Layer 6 of a small transformer language model trained on English Wikipedia (13 layers, counted from 0, width 128).
A neuron's activation on a vector x is SiLU(gate . x + bias) times (in . x + bias), where the dot is the dot product.

Input weights of the MLP neurons that the questions are about. A number n stands for (n - 500) times 0.00099.
n4 gate (bias -0.176): 476 411 415 520 222 568 440 468 447 532 588 348 430 644 440 448 496 698 555 677 411 706 639 436 616 591 620 663 555 590 701 500 483 620 508 585 225 541 443 539 754 608 244 592 496 683 504 592 698 293 411 610 515 635 377 429 281 244 440 488 619 434 433 504 666 417 576 330 589 569 600 531 526 294 592 422 476 753 431 485 638 469 437 579 601 339 661 548 553 504 632 363 390 480 515 496 625 351 245 581 557 521 289 610 386 389 717 244 561 655 492 768 543 662 437 387 25 549 484 481 507 373 586 553 402 424 677 593
n41 gate (bias -0.193): 619 422 459 429 461 579 396 590 590 557 429 441 245 661 486 392 503 572 503 510 631 663 611 517 431 649 648 349 446 404 503 461 419 391 497 480 415 359 614 401 678 379 622 387 317 454 549 588 606 417 539 636 590 503 413 602 524 167 509 367 550 344 356 363 456 490 500 446 256 584 429 626 441 609 608 617 624 334 610 643 671 451 701 497 491 378 646 711 555 507 388 711 444 682 480 410 403 523 554 558 612 548 460 466 503 573 718 407 479 637 397 590 372 509 478 460 422 596 607 594 386 390 541 531 373 345 666 418
n48 gate (bias -0.037): 553 253 524 264 510 409 609 443 410 423 567 379 569 585 591 456 437 484 404 611 454 528 380 312 415 559 493 640 304 384 516 494 344 489 503 458 429 397 386 585 457 227 500 503 500 628 643 395 697 509 510 478 811 494 503 317 479 467 584 385 440 572 475 534 466 270 412 588 497 461 648 574 697 391 562 610 507 564 469 701 516 363 569 421 615 487 459 373 738 562 372 628 477 298 402 618 579 532 548 534 425 341 600 705 564 510 378 555 588 569 523 420 403 624 704 427 367 478 517 581 276 399 612 658 606 480 581 487
n76 gate (bias -0.148): 631 522 579 598 437 520 500 422 537 466 520 449 693 585 428 311 593 396 443 436 434 233 456 558 601 510 364 536 545 354 491 562 196 493 414 538 618 311 466 357 554 666 557 625 412 506 601 366 500 494 553 494 345 603 436 527 518 711 455 449 452 417 551 553 385 449 510 523 312 363 672 486 548 624 360 314 487 745 533 341 428 399 621 561 459 462 624 575 553 475 563 506 593 473 500 537 675 410 447 546 339 392 494 454 485 471 680 348 392 582 487 646 386 412 446 367 569 669 387 443 453 359 627 450 530 403 683 757
n77 gate (bias -0.140): 310 491 551 516 539 514 479 506 470 500 516 549 606 412 453 679 553 619 552 506 491 536 585 416 309 371 597 416 533 363 464 560 523 524 609 497 547 430 662 366 634 760 597 434 342 412 527 695 415 349 545 621 524 467 407 707 388 467 573 490 463 262 715 337 570 472 544 371 506 578 550 321 271 491 526 487 712 579 395 618 563 549 439 457 545 245 573 444 446 527 491 292 448 506 418 481 519 455 563 621 554 447 379 557 551 540 437 413 477 439 395 590 616 362 550 511 470 601 330 535 537 385 576 427 462 744 312 439
n103 gate (bias -0.118): 431 446 479 521 627 545 619 593 525 570 503 449 548 491 568 529 543 602 374 467 384 457 480 520 477 548 485 427 441 527 401 553 402 619 580 543 515 237 406 406 383 362 569 469 506 497 574 515 429 428 342 658 444 404 416 482 411 576 514 518 622 443 712 449 393 506 682 468 432 617 690 378 495 670 623 323 640 611 455 414 567 341 448 540 419 362 556 568 719 749 380 489 483 306 503 406 632 480 553 580 376 374 474 402 483 379 689 550 497 477 572 450 653 489 421 399 469 550 451 476 377 537 519 503 506 529 356 475
n114 gate (bias -0.054): 659 667 452 496 462 655 503 461 555 551 493 672 629 441 446 730 621 573 398 375 423 606 646 511 671 285 514 475 534 522 351 548 326 562 649 430 587 397 497 409 651 540 511 338 660 668 340 651 416 510 614 480 356 209 539 368 545 343 610 407 479 378 593 526 627 464 655 554 535 318 435 362 631 479 484 367 407 603 555 328 376 406 456 616 681 429 449 438 390 750 357 609 218 562 479 574 606 469 380 668 348 725 532 219 585 344 442 562 387 374 571 586 565 516 272 349 344 517 472 403 461 434 537 529 544 622 511 443
n132 gate (bias -0.179): 417 551 482 542 351 525 634 625 320 599 556 333 511 411 472 728 458 582 569 335 524 611 439 476 354 663 657 326 556 518 713 735 636 455 328 588 567 521 559 507 469 475 475 560 337 425 571 655 443 411 355 410 493 429 528 621 516 347 507 292 597 388 611 232 209 590 521 571 503 624 427 454 385 697 423 633 451 506 493 649 534 483 526 538 642 497 398 440 464 419 520 360 459 907 310 580 442 386 468 525 567 625 584 479 417 517 443 493 573 531 545 215 449 336 559 541 466 294 406 591 391 554 669 532 525 686 539 582
n167 gate (bias -0.128): 369 465 632 487 429 365 500 394 627 757 356 425 500 604 761 467 500 273 363 553 516 458 468 403 513 713 600 503 323 425 674 679 661 396 255 539 658 551 437 552 536 507 476 590 620 481 568 731 416 506 339 353 637 500 483 409 554 481 512 503 460 695 450 656 439 563 416 507 510 353 460 518 466 669 384 544 480 494 612 605 551 668 484 480 467 362 537 400 541 374 312 643 451 616 416 466 425 628 635 344 500 437 487 636 459 573 487 529 590 403 484 522 615 419 634 612 400 348 583 531 323 339 602 497 748 640 430 475
n168 gate (bias -0.191): 560 474 367 482 435 475 432 497 430 524 515 370 450 479 430 457 509 500 536 529 465 695 629 382 415 553 518 476 558 537 424 474 545 542 549 532 383 543 491 470 328 503 365 456 538 710 223 698 651 461 380 458 503 494 230 595 443 385 514 298 702 525 545 543 482 587 390 426 415 605 682 610 400 381 467 516 657 532 627 469 590 553 392 569 574 586 448 356 419 671 621 378 425 503 297 353 484 526 528 629 512 663 316 549 422 632 468 520 369 476 539 625 453 335 441 411 465 627 539 494 616 365 520 336 463 567 521 375
n188 gate (bias -0.122): 493 444 334 282 425 555 441 638 448 506 510 573 517 629 422 544 510 523 683 653 622 507 366 344 658 427 378 480 590 566 477 481 568 511 634 332 545 555 382 450 503 727 577 435 474 325 543 527 370 420 520 568 426 461 359 376 326 507 380 556 537 169 362 559 438 544 412 531 500 477 514 537 388 432 733 757 392 585 352 528 448 520 434 543 564 616 493 494 497 434 833 546 530 465 454 325 582 536 414 552 678 464 385 634 452 560 426 422 356 632 477 348 675 338 301 268 582 478 416 629 519 353 484 514 313 629 469 633
n194 gate (bias -0.078): 427 478 474 558 531 468 468 538 515 545 526 390 365 547 319 568 589 331 472 424 406 629 659 590 516 520 510 394 213 559 646 395 561 490 676 472 630 579 491 647 553 555 633 660 715 406 600 529 425 550 407 721 472 649 395 480 587 460 407 587 506 536 479 477 402 637 500 562 581 448 490 408 441 469 459 744 500 503 457 592 836 469 404 535 465 421 131 552 533 596 475 491 412 333 646 560 573 322 536 712 455 621 609 308 601 421 451 540 459 641 354 435 503 573 467 406 584 448 462 467 597 466 443 313 454 596 435 461
n223 gate (bias -0.139): 348 558 494 405 460 528 447 481 316 595 370 426 315 509 608 497 484 485 618 566 371 477 509 528 546 764 554 588 641 526 570 597 646 316 446 525 679 536 545 692 432 414 510 743 491 497 472 465 442 589 320 392 503 692 528 543 625 705 588 437 585 581 679 426 462 550 449 442 561 449 427 556 430 494 488 377 494 643 594 445 360 696 332 456 514 326 478 524 383 384 417 364 488 539 681 641 533 555 612 490 289 412 478 580 527 538 660 261 551 552 650 542 411 526 482 546 344 509 324 447 434 619 512 568 619 525 484 680
n241 gate (bias -0.133): 537 559 586 576 559 458 616 390 442 626 491 593 693 410 535 480 500 373 318 516 438 433 486 682 624 446 433 618 475 553 609 336 406 625 434 590 450 518 445 568 500 422 303 544 604 556 413 451 559 453 416 508 533 575 391 497 505 579 578 488 532 551 556 535 615 440 494 600 394 453 535 650 741 326 558 536 416 515 400 698 578 306 592 469 542 486 518 555 672 430 492 452 452 438 503 485 510 394 564 447 512 464 411 612 525 414 370 461 518 427 451 567 534 516 225 423 506 574 566 457 156 494 602 482 482 593 608 581
n4 in (bias 0.021): 419 545 548 568 673 487 544 471 562 607 562 517 341 549 639 547 456 469 368 467 554 336 537 553 591 482 342 421 572 443 367 357 466 538 605 651 518 494 425 491 337 635 618 570 623 366 517 217 452 343 534 538 405 613 445 509 376 617 511 592 413 575 508 733 396 480 438 696 497 348 518 339 564 587 443 596 597 457 593 514 551 509 486 587 505 448 621 518 440 514 755 408 509 428 503 633 492 559 530 393 429 382 471 572 458 613 503 385 463 511 439 219 471 534 426 449 477 606 363 675 420 593 484 416 542 547 462 380
n41 in (bias 0.102): 393 716 557 372 632 385 469 543 669 635 618 521 694 482 566 316 583 542 393 433 587 700 461 658 407 516 466 549 503 649 341 399 676 290 617 675 509 554 491 476 370 578 429 393 575 548 395 472 601 523 425 460 467 584 236 314 394 512 630 400 685 634 552 503 336 522 681 591 584 556 407 708 460 527 557 618 559 478 541 431 440 494 326 344 332 390 516 551 586 512 603 621 448 522 452 410 570 369 481 538 494 469 485 522 580 663 497 449 517 418 469 444 587 461 442 497 407 347 642 425 474 470 506 418 627 559 547 332
n48 in (bias -0.029): 616 669 702 436 714 470 435 477 647 545 358 487 521 673 716 631 623 539 510 446 376 447 344 621 591 517 483 507 504 483 568 342 419 601 316 552 524 510 443 605 612 385 663 516 418 395 529 399 459 595 315 302 420 636 540 542 600 588 647 448 587 724 484 565 507 437 588 592 429 346 372 467 426 632 457 362 436 483 568 547 390 347 365 447 515 302 490 405 507 441 461 520 431 459 607 490 573 732 656 357 381 554 480 387 407 337 554 629 497 340 361 719 439 445 453 546 461 424 400 656 282 620 697 301 620 409 497 607
n76 in (bias 0.109): 625 603 569 441 648 630 717 462 675 568 610 339 548 549 610 453 652 497 326 397 500 528 454 414 543 366 349 603 720 455 338 559 478 697 595 554 419 566 561 465 540 630 527 622 471 500 595 444 494 484 557 448 461 563 494 506 646 520 360 349 359 336 429 572 455 497 435 548 605 455 423 679 562 664 465 385 624 577 560 571 548 451 638 532 463 593 649 378 512 471 500 436 427 587 626 537 446 452 509 368 333 468 415 533 396 520 630 624 537 443 564 429 441 575 321 613 369 542 295 508 543 514 530 563 524 370 539 580
n77 in (bias 0.039): 476 532 549 531 374 421 627 539 500 618 610 574 410 565 494 473 401 447 491 371 429 574 641 588 479 591 421 485 400 636 494 538 401 441 468 426 439 416 362 604 435 354 412 509 689 379 412 546 426 525 641 467 497 576 587 185 568 438 350 598 599 491 545 293 278 614 421 620 585 660 379 664 514 512 453 475 561 476 639 562 465 373 449 610 402 703 356 589 506 665 589 420 461 429 391 535 394 602 657 380 558 592 612 475 526 743 677 619 388 468 449 442 505 473 508 425 512 342 506 633 422 523 347 441 577 582 442 500
n103 in (bias -0.027): 335 461 644 570 404 478 576 551 413 685 513 367 423 534 484 516 529 542 476 578 586 556 562 495 344 472 559 543 548 484 410 533 717 365 545 547 538 486 470 565 497 312 417 590 697 575 388 551 589 374 379 436 554 417 519 649 363 554 505 533 654 533 507 454 373 286 508 578 629 477 345 418 463 546 522 566 545 463 511 488 364 469 478 495 572 405 400 514 451 443 404 516 411 606 453 564 382 390 532 264 519 457 460 478 525 532 487 413 594 601 495 392 524 437 420 390 521 492 444 632 476 554 532 598 415 578 691 587
n114 in (bias -0.004): 766 257 386 670 467 485 542 723 358 500 449 411 420 497 343 531 430 451 640 526 414 200 576 368 500 430 446 324 558 410 408 630 457 584 554 431 582 524 484 354 470 616 741 572 507 526 622 381 534 571 592 812 591 520 409 511 463 474 380 602 261 193 541 472 369 530 374 503 385 438 669 396 503 494 478 503 412 494 559 290 679 342 579 597 591 540 367 561 573 487 569 523 610 531 415 388 656 455 445 565 490 476 648 438 574 369 545 386 515 530 386 562 479 494 668 553 644 783 497 528 370 513 342 490 479 422 544 446
n132 in (bias 0.077): 310 494 469 467 658 452 464 570 703 727 610 422 309 649 641 553 398 332 464 447 568 486 697 330 474 524 686 755 380 432 484 564 556 432 362 497 537 456 327 542 409 413 710 497 639 555 461 433 443 309 426 515 538 571 559 552 314 561 426 424 417 787 531 561 439 484 370 604 539 627 410 474 503 548 482 432 556 396 564 448 506 704 323 431 443 464 527 589 500 358 536 607 448 690 394 359 376 679 527 412 382 384 473 510 433 665 554 586 368 613 438 494 539 521 599 376 535 402 345 658 345 445 491 296 565 620 507 630
n167 in (bias 0.050): 481 417 691 430 706 491 612 427 521 703 474 450 353 457 526 577 620 463 422 587 485 396 491 592 373 385 554 703 432 578 608 677 540 558 605 559 555 493 233 693 609 433 369 677 531 553 574 337 639 607 405 459 521 466 708 483 617 534 429 364 415 785 568 636 519 352 548 568 522 396 506 391 599 549 307 640 421 409 442 459 387 324 542 481 586 431 269 555 445 420 404 419 522 409 475 559 375 448 407 461 416 449 554 539 627 582 421 527 514 481 516 378 520 414 393 610 343 443 550 485 453 469 506 286 698 541 516 589
n168 in (bias 0.014): 518 570 414 355 430 430 465 497 612 799 518 612 525 453 476 560 574 444 385 304 506 560 404 500 515 373 361 422 388 549 448 298 557 630 534 488 549 438 457 538 482 458 652 497 588 257 523 449 466 431 520 630 684 483 393 430 462 491 452 334 443 441 458 445 518 419 473 607 523 641 380 533 459 434 500 447 467 349 491 300 601 418 604 660 432 331 400 585 503 611 556 524 559 583 407 540 419 512 500 488 686 516 689 632 368 518 497 592 489 397 265 422 505 508 419 533 683 429 604 351 481 410 542 565 269 542 442 590
n188 in (bias 0.023): 387 527 535 513 350 363 552 516 607 547 397 521 305 473 610 481 460 479 531 623 533 556 322 528 603 622 453 509 593 557 539 557 566 430 529 567 654 474 576 406 506 450 349 554 564 576 316 506 260 579 356 649 485 542 463 598 402 310 520 565 407 346 474 525 614 596 391 494 497 625 587 620 534 196 520 586 534 441 608 609 311 573 456 304 385 430 591 441 522 467 500 470 417 452 470 384 587 646 698 408 440 483 615 589 479 722 334 393 615 264 414 393 573 404 465 602 383 515 500 639 321 386 558 551 522 525 519 616
n194 in (bias -0.024): 461 500 602 431 563 539 564 378 467 551 342 405 465 433 718 474 432 639 413 583 306 431 542 386 367 485 637 392 549 550 572 429 560 540 430 511 639 371 462 388 528 474 538 497 333 600 467 586 540 417 536 466 465 605 508 545 402 472 564 461 744 494 601 433 526 545 466 647 605 612 517 575 563 383 623 450 657 530 622 634 549 506 372 315 343 326 601 529 415 475 500 455 424 602 550 500 507 568 526 433 526 464 341 587 535 576 372 511 557 400 644 713 487 466 393 570 409 608 681 588 463 563 516 450 523 420 532 281
n223 in (bias 0.063): 384 459 543 559 617 444 591 475 562 522 627 495 417 478 500 517 531 563 511 511 552 302 492 587 437 526 635 539 390 523 478 454 630 470 386 625 562 701 622 588 582 399 326 610 655 426 525 497 426 324 438 544 655 354 586 603 545 437 419 497 631 558 534 400 338 550 492 523 627 339 402 485 703 717 580 425 570 505 491 505 503 443 518 591 505 376 588 452 514 337 533 508 448 394 470 448 473 379 301 241 474 417 464 491 553 481 527 428 429 522 597 505 556 335 547 607 492 386 344 586 508 616 615 457 460 478 548 484
n241 in (bias -0.049): 660 505 443 481 341 404 431 368 594 413 479 479 655 497 532 436 582 409 359 475 616 483 503 479 575 552 354 566 460 546 657 577 360 557 477 598 495 486 543 531 406 436 536 495 451 583 590 487 565 604 276 449 490 461 450 642 569 544 577 254 513 577 369 622 535 476 644 664 292 434 524 550 478 426 544 612 481 567 470 628 390 410 557 474 500 516 473 502 511 526 490 430 484 367 441 544 424 510 551 514 444 614 564 522 386 442 449 681 471 355 479 520 394 526 475 461 425 475 540 547 381 541 740 375 530 596 583 537

Each question shows a token from some text and the vector x that enters the MLP there. A number n stands for (n - 500) times 0.0053.

"ight": 463 536 402 816 661 546 749 590 463 754 492 431 630 292 565 635 451 391 312 561 375 398 393 464 557 498 347 662 364 453 449 204 416 597 721 736 413 522 542 566 512 467 476 533 404 261 524 506 583 429 497 440 576 424 370 463 455 782 469 486 570 488 562 691 500 491 515 580 665 424 571 580 743 624 512 470 510 457 378 545 550 397 475 447 532 402 510 381 525 679 497 505 458 360 496 440 512 324 441 491 585 395 522 494 485 537 601 466 437 446 529 437 556 587 116 470 431 626 498 482 324 551 434 349 666 529 472 471
Which of these neurons fires most? n76

".\n\n": 458 423 386 658 539 601 734 376 625 770 546 602 566 466 410 651 393 576 365 577 468 559 594 548 490 438 439 579 413 479 401 329 409 580 699 430 417 408 438 360 503 479 413 380 489 286 463 650 627 428 577 502 516 525 537 372 462 442 436 477 554 474 536 289 501 488 478 476 721 713 514 666 687 558 545 380 619 407 377 381 569 371 484 662 451 518 378 432 576 747 604 437 421 613 491 378 445 394 465 612 604 325 387 473 527 693 595 522 468 518 367 494 709 558 308 437 597 589 491 521 329 449 345 439 297 610 409 424
Which neuron fires most, and how strongly? n77, at about 1.9

" Batt": 469 423 506 634 731 660 731 579 715 838 402 337 568 445 400 482 463 532 386 453 391 388 723 415 528 529 372 503 531 415 571 284 405 644 595 604 509 808 389 520 330 344 341 462 490 239 600 374 527 438 505 496 496 623 514 318 382 638 460 469 590 501 476 465 421 466 472 675 629 562 482 351 594 732 366 544 330 503 464 497 536 494 407 585 378 421 444 547 524 587 520 496 572 312 404 456 504 472 543 318 599 279 554 732 388 548 631 425 527 604 397 577 752 588 347 439 588 628 376 388 232 593 389 409 476 608 477 494
Which of these neurons fires most? n103

" J": 292 450 517 617 648 452 776 524 482 813 578 486 420 603 512 683 309 544 396 600 427 411 810 435 491 567 485 497 431 525 545 429 522 396 652 570 607 588 438 633 338 371 327 466 536 242 428 511 276 350 463 485 564 541 496 401 396 653 510 435 532 597 555 384 276 559 488 737 762 539 488 481 659 561 493 608 565 385 644 365 425 574 506 546 465 376 342 515 429 403 637 546 424 537 412 546 323 315 442 572 590 311 590 453 547 744 654 423 662 535 551 355 497 508 371 396 522 516 514 490 305 452 398 491 547 478 475 512
Which of these neurons fires most? n132

"ers": 363 376 504 721 567 508 737 692 503 755 329 556 720 434 540 572 562 623 426 462 407 505 533 381 521 297 234 703 518 304 536 264 392 504 573 586 518 623 489 593 388 450 382 528 495 515 587 350 476 391 363 447 575 715 627 391 490 593 491 517 435 410 502 785 613 485 549 472 721 507 523 419 685 603 473 437 422 483 509 467 667 361 436 580 424 318 437 396 605 660 564 463 405 478 468 530 513 318 428 466 515 259 434 476 568 563 721 404 628 457 560 447 590 575 413 466 396 604 424 404 260 515 378 580 662 355 534 525
Which neuron fires most, and how strongly? n4, at about 1.6

" |": 549 443 401 721 633 592 756 483 596 720 529 546 524 506 497 583 516 570 292 494 479 526 521 422 543 438 356 451 506 432 480 294 396 511 592 689 523 499 650 506 479 327 486 488 435 313 503 442 549 401 455 568 664 442 452 433 457 442 547 412 528 338 510 469 534 468 459 517 512 541 506 602 751 587 921 490 640 398 434 489 702 496 488 273 322 376 436 454 627 533 566 427 518 540 483 450 530 360 509 552 568 318 492 550 502 555 669 432 472 553 384 475 516 525 307 498 414 639 488 436 266 481 386 440 365 475 559 469
Which neuron fires most, and how strongly? n41, at about 1.5

" He": 519 460 249 562 573 676 714 641 580 739 457 545 652 535 195 669 454 459 404 554 378 495 651 533 439 493 457 465 499 378 500 310 475 564 611 384 408 610 453 505 580 566 553 524 439 345 240 472 724 409 477 513 455 404 617 445 522 772 477 769 616 327 441 434 448 452 459 516 628 519 439 458 711 628 563 465 403 326 454 425 571 571 360 625 421 461 449 459 647 542 649 639 416 555 472 409 339 303 467 486 569 366 542 346 516 663 566 459 536 551 423 322 599 680 292 381 515 619 507 374 351 479 368 598 547 456 575 519
Which of these neurons fires most? n114

"urn": 406 343 312 766 705 512 773 468 501 742 529 568 758 438 552 669 539 606 228 481 555 323 420 375 467 268 315 522 597 444 550 226 328 765 607 571 621 483 472 474 414 588 442 596 414 356 531 611 577 337 416 406 498 504 438 470 526 788 439 418 597 436 536 613 323 555 560 463 631 416 598 557 817 639 512 463 569 573 391 493 586 340 563 515 399 435 410 447 540 538 688 435 530 559 461 419 481 292 247 519 420 448 438 393 462 573 608 390 514 449 493 400 559 411 285 404 505 696 404 519 257 640 466 461 629 500 480 580
Which neuron fires most, and how strongly? n76, at about 4.9

"11": 345 427 281 524 546 542 722 605 563 729 503 494 413 465 328 620 371 571 454 529 450 415 378 389 480 419 482 419 424 423 483 232 498 628 587 477 588 567 466 419 480 473 514 539 494 308 422 392 543 447 631 522 523 722 470 344 697 530 456 523 505 481 515 412 470 518 365 456 786 667 488 581 615 456 596 614 478 358 536 648 456 531 332 424 433 462 395 412 470 597 658 423 497 599 416 362 511 431 571 634 738 292 562 618 483 606 590 470 563 520 386 432 653 575 237 524 620 640 421 589 319 573 382 358 361 567 432 489
Which of these neurons fires most? n188

" ": 437 411 369 674 629 552 729 515 594 801 466 475 363 516 366 699 426 607 392 539 491 713 531 433 436 420 497 401 455 348 494 257 403 552 630 572 538 501 503 515 539 415 500 556 474 219 441 520 509 315 478 471 547 670 384 335 420 451 466 495 517 331 550 329 417 469 393 496 636 757 342 507 621 600 660 526 705 437 526 654 579 484 491 541 452 354 390 557 553 633 693 417 533 543 420 424 364 354 670 482 641 293 465 467 489 728 599 478 489 512 313 389 646 524 278 502 598 564 533 702 355 479 385 435 251 658 412 448
Which of these neurons fires most? n77

"02": 421 356 422 637 608 461 756 587 535 759 415 556 564 558 663 507 385 637 264 490 487 472 447 575 587 627 347 496 424 487 453 338 425 539 580 583 620 749 524 437 417 398 432 611 382 499 434 271 407 425 457 471 416 512 550 404 792 501 482 442 470 564 503 490 467 388 444 432 661 607 510 360 677 545 652 429 476 475 578 551 511 487 401 409 306 416 368 418 664 663 598 414 475 457 426 505 505 534 461 492 541 239 586 549 579 581 662 462 616 343 490 336 584 576 330 481 453 625 459 497 305 574 360 381 628 407 553 514
Which two neurons fire most, strongest first? n48, n223

"k": 345 429 559 596 690 418 775 540 433 765 330 469 635 556 507 599 458 663 273 523 474 470 675 407 590 591 283 535 470 410 514 388 351 350 468 609 527 650 547 492 467 415 460 488 505 563 561 336 363 422 543 395 615 555 558 354 468 649 513 437 459 485 508 513 406 587 507 680 792 379 640 353 734 695 488 329 344 384 510 378 517 403 443 487 520 474 452 419 498 366 520 556 577 371 488 553 461 451 467 303 581 323 520 429 591 487 702 488 620 432 574 395 649 633 290 569 450 636 394 442 257 540 463 490 600 497 503 535
Which neuron fires most, and how strongly? n167, at about 1.1

" Independent": 405 540 350 505 667 629 752 555 638 710 581 470 307 634 545 585 520 488 464 687 411 580 692 374 552 534 611 452 497 467 510 242 271 558 631 427 629 536 352 496 448 322 484 462 428 450 502 435 581 356 499 509 553 764 371 364 508 509 404 430 470 545 473 567 521 467 535 623 728 610 491 279 693 595 530 666 480 425 488 627 390 447 314 295 448 311 444 430 508 626 645 491 584 432 540 418 485 394 548 606 580 312 358 391 474 598 707 485 600 529 364 436 648 550 257 502 544 566 397 449 332 505 404 546 530 467 398 494
Which two neurons fire most, strongest first? n194, n4

"us": 309 489 511 652 669 409 759 536 489 842 543 496 608 425 466 666 407 555 381 553 462 477 530 441 499 476 454 499 425 532 473 408 470 420 685 584 448 491 434 593 571 392 439 488 469 280 461 354 371 343 458 491 527 620 479 446 491 618 479 507 446 586 478 536 391 473 522 413 857 511 447 486 692 600 410 440 494 442 602 403 606 418 527 562 482 463 463 392 318 505 550 482 401 641 555 530 536 411 513 396 581 219 471 431 574 704 738 408 467 514 664 487 549 524 302 471 446 596 431 413 339 616 447 358 734 428 576 474
Which of these neurons fires most? n223

" L": 359 425 294 604 617 468 733 662 512 786 479 533 371 474 384 669 369 630 500 562 380 675 706 445 387 542 552 437 539 420 558 245 533 595 596 389 463 502 536 543 456 479 354 551 550 214 375 505 564 383 493 507 630 620 428 405 366 469 421 523 450 490 516 361 425 508 490 450 744 608 478 520 676 514 529 456 667 319 411 285 512 645 524 452 532 408 385 543 463 420 636 427 520 524 498 401 323 342 621 538 634 316 578 532 570 809 568 503 684 657 445 444 642 512 295 334 624 597 583 508 350 454 401 525 409 541 395 447
Which neuron fires most, and how strongly? n77, at about 1.1

" K": 263 495 353 523 683 533 724 522 554 836 493 515 422 605 474 651 402 568 369 520 514 437 723 376 465 631 545 554 530 412 441 309 418 380 579 541 600 549 507 503 383 407 391 495 519 360 355 463 574 390 535 414 596 474 515 381 381 568 484 492 597 447 559 292 346 573 469 700 788 661 566 533 608 580 473 492 422 316 606 395 572 642 465 433 601 217 441 532 338 264 651 575 506 484 517 495 376 492 398 433 734 274 553 439 540 636 588 393 664 556 502 415 725 505 316 445 533 624 500 534 286 331 375 425 610 588 554 489
The three highest activations, in order: n132, n223, n167

".": 468 451 427 733 644 530 749 549 498 772 645 564 493 492 382 751 520 485 373 524 536 477 603 622 493 386 421 452 373 535 412 298 369 609 681 485 346 416 520 546 392 431 430 430 460 391 343 676 519 401 499 493 453 557 414 370 473 586 503 494 624 522 548 500 399 557 467 675 663 581 458 610 706 567 660 538 657 407 495 345 566 362 474 522 435 592 407 438 563 721 634 465 435 527 480 386 423 413 450 622 605 296 476 463 539 650 585 534 360 545 467 447 642 496 244 482 623 584 450 471 269 513 362 368 219 537 395 418
Which of these neurons fires most? n168

"nd": 453 375 258 695 637 480 719 707 679 748 411 443 250 479 439 550 424 571 360 629 420 564 607 354 532 559 421 585 623 427 511 291 450 594 610 374 436 589 421 225 459 293 443 469 459 351 619 507 502 344 530 491 552 688 410 330 406 525 435 572 507 450 556 646 565 527 446 499 761 521 584 568 663 577 512 553 521 355 494 487 529 530 445 439 545 329 432 452 693 545 529 429 485 507 358 326 532 479 544 502 675 353 484 639 448 632 602 525 546 571 372 445 715 537 200 595 586 662 505 525 259 555 350 565 359 582 317 454
The three highest activations, in order: n188, n4, n103

"ject": 506 482 495 674 539 425 743 566 506 819 387 598 542 491 655 722 605 585 237 649 399 570 473 470 695 566 368 546 506 543 557 262 417 573 677 669 420 631 372 523 355 423 344 573 572 172 516 566 492 339 372 392 377 696 221 488 450 645 523 407 483 473 546 667 425 489 602 539 576 461 479 510 772 568 468 400 566 525 559 506 548 345 547 546 407 496 360 459 633 591 558 490 402 403 510 482 496 490 575 528 541 313 499 388 426 641 578 523 484 285 456 536 600 517 133 365 476 593 564 492 191 590 434 379 508 433 480 560
Which of these neurons fires most? n241

"rd": 443 412 247 635 655 497 735 655 677 736 513 443 273 417 349 571 425 535 348 634 405 586 587 371 524 555 390 539 633 340 498 307 480 645 604 360 503 517 424 195 574 357 461 439 468 391 569 454 589 376 489 526 662 700 435 357 484 519 435 519 458 502 537 639 586 547 423 562 770 508 544 494 608 522 455 614 495 337 414 530 491 555 473 398 469 391 433 446 547 567 584 455 441 484 385 359 544 413 598 470 735 372 568 722 420 494 608 504 498 552 352 509 633 571 158 611 582 652 497 511 271 561 419 583 369 595 408 450
Which two neurons fire most, strongest first? n188, n4

"28": 315 347 289 604 615 547 745 541 485 732 468 486 619 437 530 598 337 639 352 491 449 461 368 481 585 350 354 450 467 492 482 261 438 517 554 454 558 517 585 437 343 345 382 529 409 309 418 336 548 444 451 447 461 379 421 364 717 504 536 538 496 539 499 628 463 468 362 549 658 572 573 471 745 595 770 387 539 535 430 629 469 584 412 565 400 504 309 435 450 602 619 523 628 457 419 372 520 441 640 523 661 327 639 613 549 610 642 458 476 495 423 439 638 596 354 440 469 685 512 525 300 555 326 414 594 449 344 592
Which of these neurons fires most? n188

" Land": 497 457 468 628 654 582 739 606 725 754 388 525 618 479 485 560 447 453 291 546 506 364 544 404 407 560 563 610 314 408 535 253 317 466 544 607 430 551 317 682 234 381 499 572 377 375 682 391 603 428 442 423 608 417 458 584 486 808 416 517 601 800 531 494 419 494 471 541 651 524 524 405 760 574 434 551 538 391 525 464 428 498 342 511 656 451 490 438 623 459 514 468 621 420 561 398 512 452 372 334 453 241 382 473 477 538 704 509 554 450 585 413 664 578 367 472 390 677 473 464 272 659 399 357 746 530 401 426
The three highest activations, in order: n167, n48, n103

" eff": 558 430 640 718 510 500 718 487 604 807 481 432 617 474 553 761 626 342 139 586 420 500 477 535 548 255 407 451 363 647 592 399 498 679 821 649 512 597 498 571 430 337 397 480 509 271 329 519 329 412 365 386 565 574 350 605 548 730 467 376 533 463 476 590 489 465 591 545 504 626 571 503 656 601 502 589 532 456 375 615 531 382 511 568 342 336 349 547 726 596 599 528 420 448 379 588 427 569 548 391 652 237 580 461 482 731 560 459 449 321 424 470 632 504 221 405 483 591 629 380 256 551 358 428 462 440 522 559
Which of these neurons fires most? n241

"ated": 399 389 390 709 644 562 772 431 447 730 431 478 531 487 560 642 545 519 410 504 355 354 562 505 503 337 544 471 375 350 478 303 388 431 772 709 380 432 484 487 495 416 462 512 526 334 578 492 515 377 339 488 418 490 454 494 578 688 497 461 462 663 607 686 420 461 555 584 667 548 507 468 782 527 379 547 515 420 473 616 730 419 397 543 311 432 521 396 586 679 521 503 477 408 379 493 471 441 374 533 478 332 553 545 562 626 557 473 451 581 385 510 606 622 217 620 518 582 472 485 315 524 399 390 698 514 415 445
Which of these neurons fires most? n194

"out": 294 462 388 670 674 611 735 525 528 828 513 498 598 385 614 627 410 558 346 691 475 675 389 432 683 443 450 480 561 466 518 247 409 455 559 605 424 388 529 577 547 535 313 448 378 147 671 633 673 357 314 361 501 419 354 498 439 617 496 427 488 464 509 737 452 563 494 419 639 439 528 512 716 649 515 463 538 539 518 487 601 347 546 555 566 470 377 425 534 582 573 471 529 501 480 359 570 412 518 423 487 301 428 575 455 576 590 485 492 425 399 442 679 529 210 538 424 662 490 561 249 585 398 449 626 433 415 495
Which of these neurons fires most? n4

"20": 326 437 564 653 650 541 747 525 444 727 565 500 521 473 502 643 413 570 326 581 459 416 323 486 568 581 421 470 470 503 569 307 437 450 508 577 747 527 520 608 535 299 432 537 510 449 399 262 374 460 371 418 469 525 525 418 492 677 436 448 537 607 579 509 410 403 346 529 710 474 555 592 773 592 682 299 396 497 524 781 430 494 478 529 286 355 424 428 630 658 612 522 518 557 436 459 490 411 525 495 569 249 473 684 528 613 711 462 596 336 479 286 547 568 247 488 497 562 370 492 268 530 410 406 524 511 477 533
Which two neurons fire most, strongest first? n223, n103